Layer 5 of a small transformer language model trained on English Wikipedia (12 layers, counted from 0, width 128).
A neuron adds its activation times its output weights to the MLP's output. To switch it off is to set its activation to zero at one token and run the rest of the model.

Output weights of the MLP neurons that the questions are about. A number n stands for n times 0.0049.
n28: -37 -20 -20 19 14 -16 21 6 -33 63 3 9 -83 27 -8 3 -11 13 -20 7 -27 -7 -11 -5 3 43 8 -1 -13 11 47 5 31 -5 -16 28 -28 11 9 5 -19 29 -8 1 7 18 9 3 7 13 -12 7 6 -35 -20 7 61 23 10 9 42 21 -33 5 -10 18 43 -21 4 -8 9 24 -22 -12 1 0 5 19 -29 -42 11 28 -4 -7 -15 25 -8 -8 48 -10 17 -12 -20 10 21 16 -17 -16 14 -24 19 -60 -8 6 -1 23 -17 1 41 -46 -29 -33 -25 -14 -11 -11 16 15 21 -7 -28 -3 -8 2 -30 -13 5 -25
n54: 27 4 8 25 27 -3 -3 5 3 -43 -54 -22 -11 38 39 25 -44 7 -28 -3 2 10 5 15 4 5 -61 7 -25 -1 44 -28 3 13 16 45 30 26 16 -8 21 23 -21 40 -25 11 2 17 49 -25 -19 -9 -43 32 -22 -25 39 -16 25 -8 25 20 37 -20 22 1 -22 8 -8 -15 -18 35 -8 -11 -23 1 1 -28 29 -10 -12 -30 -7 -15 42 -17 -22 -3 -33 -19 -39 -11 -17 -34 -11 -26 40 6 -23 40 -7 27 17 -2 -9 13 -24 -1 -6 39 20 18 -1 4 -1 -6 3 0 -21 3 2 19 -18 -38 -4 -5 -10 -8
n57: -6 17 -17 -36 12 -9 2 11 -31 18 17 31 -21 24 23 -15 -45 -16 11 26 55 -23 -17 -25 20 0 32 -15 -3 -7 -3 -21 14 -6 30 -31 -25 32 16 17 -3 -12 -32 43 20 15 -12 18 -8 42 -16 -29 -9 -10 4 6 30 46 15 41 32 -11 -7 38 -17 26 -13 19 0 -47 7 -36 -8 5 0 15 -40 -7 5 -44 -33 31 32 -47 -11 30 16 18 12 14 -5 -27 19 23 22 1 -38 18 -26 17 16 4 10 8 -26 9 7 3 -1 -44 4 8 -9 6 -28 -16 -11 -7 -47 15 9 31 -5 11 -17 13 -20 -14
n114: -6 28 -7 -18 -39 49 24 6 6 15 50 -4 -6 -30 7 -12 -13 -33 -13 -7 12 4 5 38 -1 28 0 -21 -10 29 -4 32 -9 13 -2 23 -6 31 30 -6 -55 -47 6 -2 10 -13 -3 33 -34 5 -10 -18 -3 26 25 -7 11 -53 -6 -5 -3 -7 -6 -13 5 -22 -25 44 -20 5 -15 20 26 -22 24 17 29 -11 26 -13 9 -3 15 12 18 -42 -15 23 -23 -35 5 6 32 3 -15 14 27 -21 -31 -30 -8 -4 43 -7 7 -30 -13 -9 -36 19 -28 -15 7 -3 18 -32 -14 -36 44 18 3 7 32 22 39 -10 8 -29
n240: -9 -21 -28 -25 9 -9 27 7 -26 10 0 -23 -40 -42 4 18 -22 5 22 -16 -2 30 -9 -40 -11 1 6 33 13 24 21 -34 14 39 28 -11 -8 -1 -9 12 -15 -2 0 -13 -13 30 -14 10 46 11 -20 -26 8 7 -8 28 -40 -57 -9 2 -7 -10 39 20 1 -22 13 6 -16 -44 1 -44 -24 39 12 15 -4 36 -32 -2 -20 4 -31 13 14 27 46 -39 3 45 9 21 42 6 -20 36 -24 -32 -6 3 20 -22 -51 43 6 -7 -31 -33 17 51 20 -32 -2 -38 21 -45 33 62 7 36 -1 -5 41 9 18 -42 -39 9
n279: 35 33 5 7 -61 11 -23 16 -11 -1 22 -47 1 5 -3 16 -31 -25 -5 20 8 -18 16 6 -35 40 -7 9 19 12 -13 11 -6 7 -9 40 -4 16 18 -1 -16 -38 31 44 -8 -32 -40 -12 19 -8 -3 -46 -10 17 10 6 29 12 -1 -25 -19 -20 20 1 -6 33 -6 35 -32 11 7 13 5 -13 -26 -48 20 7 20 8 -51 12 -30 24 13 16 34 -29 -17 -14 23 23 11 25 18 -6 19 6 -23 -5 14 43 4 7 -19 -8 -33 -3 28 2 -15 -24 9 -18 19 -17 -44 5 -51 15 29 -7 19 8 -11 -30 -17 3
n395: 56 43 13 -19 24 -16 9 -30 40 -27 -21 -20 -1 -17 -15 22 -25 43 -4 -3 15 28 -18 -25 4 -12 -21 28 -12 -21 9 -46 -59 12 -15 5 -18 1 6 18 -42 48 -5 -25 5 53 30 35 -22 -5 43 -8 20 11 15 19 12 16 27 -13 -5 31 2 -1 -4 22 -12 -11 -28 23 14 11 -49 19 -10 -28 -12 -6 50 -24 -16 -4 15 44 -7 -18 -28 -33 17 16 -16 -15 -10 -34 -2 -21 -34 12 -24 -1 -3 6 43 -35 -20 45 -66 17 5 27 8 43 -21 -25 1 -25 18 0 -19 -22 29 19 1 1 -48 18 -2 -18
n415: -4 -3 16 -12 -11 -8 -30 8 -4 -26 -21 -27 -21 -3 -2 2 3 -21 22 18 -1 -13 -9 1 4 -30 4 21 8 24 -13 -7 4 -27 30 -6 1 9 20 13 20 -39 -17 35 -11 11 21 -8 35 -21 -6 -3 20 -19 -11 -8 -4 59 -23 -13 -4 -4 23 -6 15 12 12 -21 12 25 6 12 19 5 -24 -12 -11 5 -9 10 1 -5 -16 -5 20 -45 37 18 5 -1 -6 30 -57 -30 -49 -2 30 -29 -64 12 -7 -5 -30 11 41 40 -27 14 -7 2 8 12 -8 -6 7 12 1 16 31 -28 -2 30 -13 -12 -46 -1 28 17
n429: 54 -5 -28 16 12 -7 1 -6 -17 31 -2 4 -7 9 29 14 -44 -10 -25 -9 -32 2 -22 31 18 7 -12 23 -52 -48 -3 28 27 -3 -31 -41 -10 10 -32 -9 12 25 -6 37 -17 -1 16 5 -34 -13 18 -29 -13 -10 22 14 -14 7 29 -32 -32 44 -52 1 -27 -20 34 11 -47 -11 10 9 2 9 -35 35 -12 44 21 12 5 -12 -16 -1 -43 2 -11 5 -3 -41 -7 -21 20 -24 45 5 -25 4 13 -31 9 16 -2 9 -9 26 -3 2 -95 -12 6 2 -58 22 -8 9 39 -8 -4 25 14 5 -7 56 -17 13 51 69
n492: -11 -25 24 -29 19 -51 4 3 10 -1 6 -28 23 -2 20 -12 -3 -1 6 10 7 35 -17 -8 -9 40 7 -24 31 49 31 -1 -50 40 -3 -2 -45 31 -19 56 41 -18 0 -15 11 19 12 -1 25 5 -21 20 -12 22 6 13 -12 -17 -6 11 -19 -5 40 12 9 1 -49 -37 7 -46 -30 9 -2 3 -45 -3 -18 -48 -11 16 -6 -13 18 22 12 49 5 0 -38 -1 8 54 6 7 14 -2 4 21 -3 -15 -7 3 -11 -16 -5 -12 -20 -23 -8 -11 -35 -27 -10 2 -1 12 15 -9 -13 -9 1 12 32 6 -27 16 -7 -16

Each question names a token from some text and the token that comes next. It shows the activations a of the neurons there, in the order above. A number n stands for n times 0.038.

Then comes g, the gradient of the next token's log-probability with respect to the MLP's output, scaled to length 1. A neuron's effect is roughly proportional to its activation times (output weights . g). A number n stands for n times 0.0038.

"ir", then "ed"
a: -1 69 -4 -1 -4 0 0 0 -1 -2
g: -9 6 -25 43 18 -12 -45 -10 26 0 13 -53 -4 0 -22 -11 11 -9 6 -27 -12 -7 42 -4 22 17 -2 -18 -20 27 -14 -21 -19 34 22 6 27 1 -51 -10 48 -30 16 9 -37 -42 38 22 -20 17 3 2 -9 -15 -4 -12 51 -10 39 20 46 2 -11 17 1 -6 26 44 2 12 -34 50 -22 -4 22 9 15 -6 -11 5 -6 12 14 -3 -7 -25 2 0 -25 -26 -41 -14 -4 -20 8 -2 -63 32 -24 16 -26 -18 -8 -20 44 21 -6 -29 -36 20 21 14 -24 1 -3 4 44 -8 -15 -23 -6 27 -16 1 37 -3 10 12
Switching off which neuron hurts the next token most? n54

"s", then " |"
a: -3 -3 0 -1 -1 -2 46 -4 -3 0
g: 21 6 -30 -29 49 -7 3 11 6 -24 13 -37 -44 -23 37 -11 1 -18 24 -19 -28 -39 -42 -24 19 -38 47 -6 10 -25 -32 -1 -16 31 31 -27 2 -1 29 -10 -9 21 4 -13 10 -13 -11 -20 5 6 -5 -3 8 -12 7 38 -5 19 32 13 -10 19 -57 -5 -25 8 -1 39 19 24 -1 -8 19 -7 34 -38 -3 -33 1 -6 -19 -22 4 -24 16 23 45 -12 -9 25 27 -9 1 -11 -32 20 3 7 0 4 -15 -40 47 7 -10 -8 -7 58 45 -33 7 36 -8 24 27 0 31 -12 17 -45 1 -22 -6 -20 -9 -2 15 34
Switching off which neuron hurts the next token most? n395

"d", then "el"
a: -1 0 0 -4 0 -4 52 0 -2 0
g: 14 10 25 2 -25 -28 25 15 -1 12 -33 -22 27 19 5 9 -9 9 10 4 -6 -14 29 33 -43 15 -20 30 -10 8 -3 -4 -14 34 -17 -3 -40 6 -39 -9 7 6 -19 19 -11 -14 5 26 -32 -20 6 -1 16 -26 -29 13 23 -76 17 38 5 16 -40 3 12 -32 17 -5 -17 0 -12 3 21 3 -21 -6 12 -42 -31 -13 -25 11 4 -3 10 59 35 12 11 -30 -42 48 13 -32 -1 -9 -38 23 -20 22 8 24 -17 -30 7 23 22 23 -27 12 40 24 5 36 -27 -7 -19 43 -10 -14 1 8 44 -4 -16 17 13 -50
Switching off which neuron hurts the next token most? n395

"4", then ":"
a: 0 -4 -1 -4 -2 0 -2 36 -4 -3
g: 10 33 13 0 -24 -33 -4 -20 -9 -16 10 11 -16 -2 18 29 -68 5 23 10 9 -10 25 9 1 -38 -1 17 -22 -31 -4 -2 3 -7 -15 22 11 20 30 0 -1 -19 0 12 -19 -23 6 23 16 2 -33 -19 -18 -40 3 43 -30 14 18 2 -63 14 -42 46 12 3 -11 -2 -10 -49 -26 -37 11 29 5 -5 -13 17 -5 14 -33 6 9 -42 31 -36 45 49 24 -9 15 30 3 8 36 45 -27 -15 2 11 7 -6 4 -19 -11 -12 -2 -31 -13 32 -8 16 1 55 -12 -25 36 37 18 -15 -37 10 7 -16 22 14 0 -17
Switching off which neuron hurts the next token most? n415

"s", then "end"
a: -2 -3 -4 0 -1 40 15 0 -1 0
g: 32 -45 27 13 -5 4 -25 23 10 13 23 0 -31 -4 24 40 -6 14 -13 -7 4 -36 -3 -13 -38 17 -20 42 32 28 -9 16 24 -43 8 -5 13 -20 -37 -48 6 -37 -11 0 0 -23 -40 -30 -4 -10 8 11 -3 -25 -21 6 -32 66 -7 38 -10 -19 1 -12 10 -4 -28 -29 -19 20 -15 -7 -25 -1 -33 -4 -30 30 -19 17 23 -22 -30 16 7 -4 10 2 40 5 9 5 -5 13 -5 -63 13 -36 20 29 34 -22 -15 -15 17 21 -19 29 -13 -12 8 27 18 -22 35 -1 -7 3 -17 26 34 16 50 11 13 15 11 35
Switching off which neuron hurts the next token most? n279

"om", then "an"
a: 20 -3 -4 -4 31 -1 0 0 -3 -1
g: -38 -14 -21 13 -3 -25 37 8 16 16 9 -23 -4 17 27 1 12 1 3 1 10 -23 -44 -10 4 -36 -11 10 -41 45 7 -22 -30 -25 -9 -8 5 -24 -5 -7 6 5 20 -25 2 -22 -13 29 10 20 3 -12 13 6 -27 8 61 -12 -43 -14 22 -4 32 44 -16 -7 -34 -29 -4 -18 23 30 -32 -9 -47 33 -6 25 34 7 -27 17 -10 -32 28 19 22 -7 -6 -54 14 -9 -3 19 -29 -24 -12 57 10 -22 -4 2 -4 28 25 -1 -15 36 9 1 39 -46 -5 -43 18 -9 7 35 9 -10 16 15 6 43 -17 2 -2 44
Switching off which neuron hurts the next token most? n240

"y", then "n"
a: -3 0 -2 -4 0 0 -4 -2 0 -1
g: -2 -5 29 5 -17 -50 12 -34 -19 26 17 33 -20 -10 -45 -25 -12 -17 -11 -9 23 44 0 24 -7 26 35 -17 12 2 5 -39 34 13 42 66 -17 9 16 -30 -5 -17 -25 31 -3 -13 24 -28 -22 -10 33 5 0 3 -11 -20 7 2 3 -12 -23 -5 25 -27 23 22 29 23 19 -19 13 -13 -62 -14 -7 -16 7 -45 24 -9 16 -1 45 -8 10 -15 5 -5 3 -7 -15 29 7 19 -11 -21 9 5 12 1 21 -42 25 4 28 41 -18 59 -19 -10 3 -20 -6 -16 -22 -2 -29 -18 -46 -6 44 -11 -7 -14 -23 23 31 -19
Which neuron, switched off, raises the next token's probability most? n395

"==", then "H"
a: -4 0 30 -4 0 0 -1 -4 -1 2
g: 14 -6 -8 6 -1 -5 -28 -29 -31 -18 1 20 -2 41 0 -3 22 30 33 15 15 -18 -21 -17 7 9 48 -9 6 29 2 9 -39 2 -36 4 7 15 -8 7 14 -13 7 -62 27 -25 -67 -19 3 19 -29 28 -28 6 -16 -2 1 14 -3 20 -12 8 -13 25 -24 -37 -4 42 -3 -16 -11 -14 17 -39 20 21 14 5 33 -9 -15 19 19 1 -9 21 -16 -2 0 4 -4 33 29 10 37 14 8 -19 35 44 -30 -6 -62 24 -8 1 35 22 -13 -43 -60 1 8 16 -46 40 21 -13 -6 -22 31 31 -4 -1 -23 -15 -15 -12
Switching off which neuron hurts the next token most? n57

"ce", then "a"
a: -2 0 -2 -4 -1 -2 -3 -4 37 -3
g: 54 -1 0 0 -33 -20 1 -33 -13 -13 -10 5 -11 24 11 -3 -11 -27 -16 -26 61 40 -8 6 -49 45 -45 -5 11 -8 12 -24 2 34 -15 46 -32 24 15 2 -6 -47 -6 17 12 58 31 -2 -7 9 4 -13 -11 25 8 -4 28 -12 11 5 8 -11 32 12 -22 36 -14 34 -22 4 20 12 22 -5 20 -36 6 9 -21 -23 -14 28 -12 -7 17 -1 2 -24 18 -9 -13 -34 -28 12 -58 -48 -21 -30 -30 34 20 29 -15 -1 -16 28 -18 -4 -23 -22 8 -6 13 -27 -44 25 -15 34 15 13 6 6 14 -11 8 23 20 8
Which neuron, switched off, raises the next token's probability most? n429

" p", then "er"
a: -2 -1 -3 -1 -1 -3 0 2 -2 39
g: -27 24 46 27 3 20 -43 -4 18 -4 4 10 -11 -22 10 4 -17 -25 13 -5 -16 74 -7 -5 4 18 29 -10 -2 55 -17 -19 -23 17 7 34 -17 -12 -15 -42 15 -4 -8 0 1 0 -19 -7 12 -3 -54 -41 -30 17 2 5 6 23 15 14 -22 54 8 7 -11 46 -14 24 7 -15 -49 -51 4 -2 15 -23 -1 -1 -42 24 -10 -12 -35 -10 27 -5 4 -2 -22 52 -4 2 -29 13 19 10 17 -9 -4 -9 37 -9 30 -20 -8 -60 10 -8 -23 -5 -35 3 19 24 12 10 12 5 -15 -21 3 14 26 2 4 -9 -25 57
Switching off which neuron hurts the next token most? n492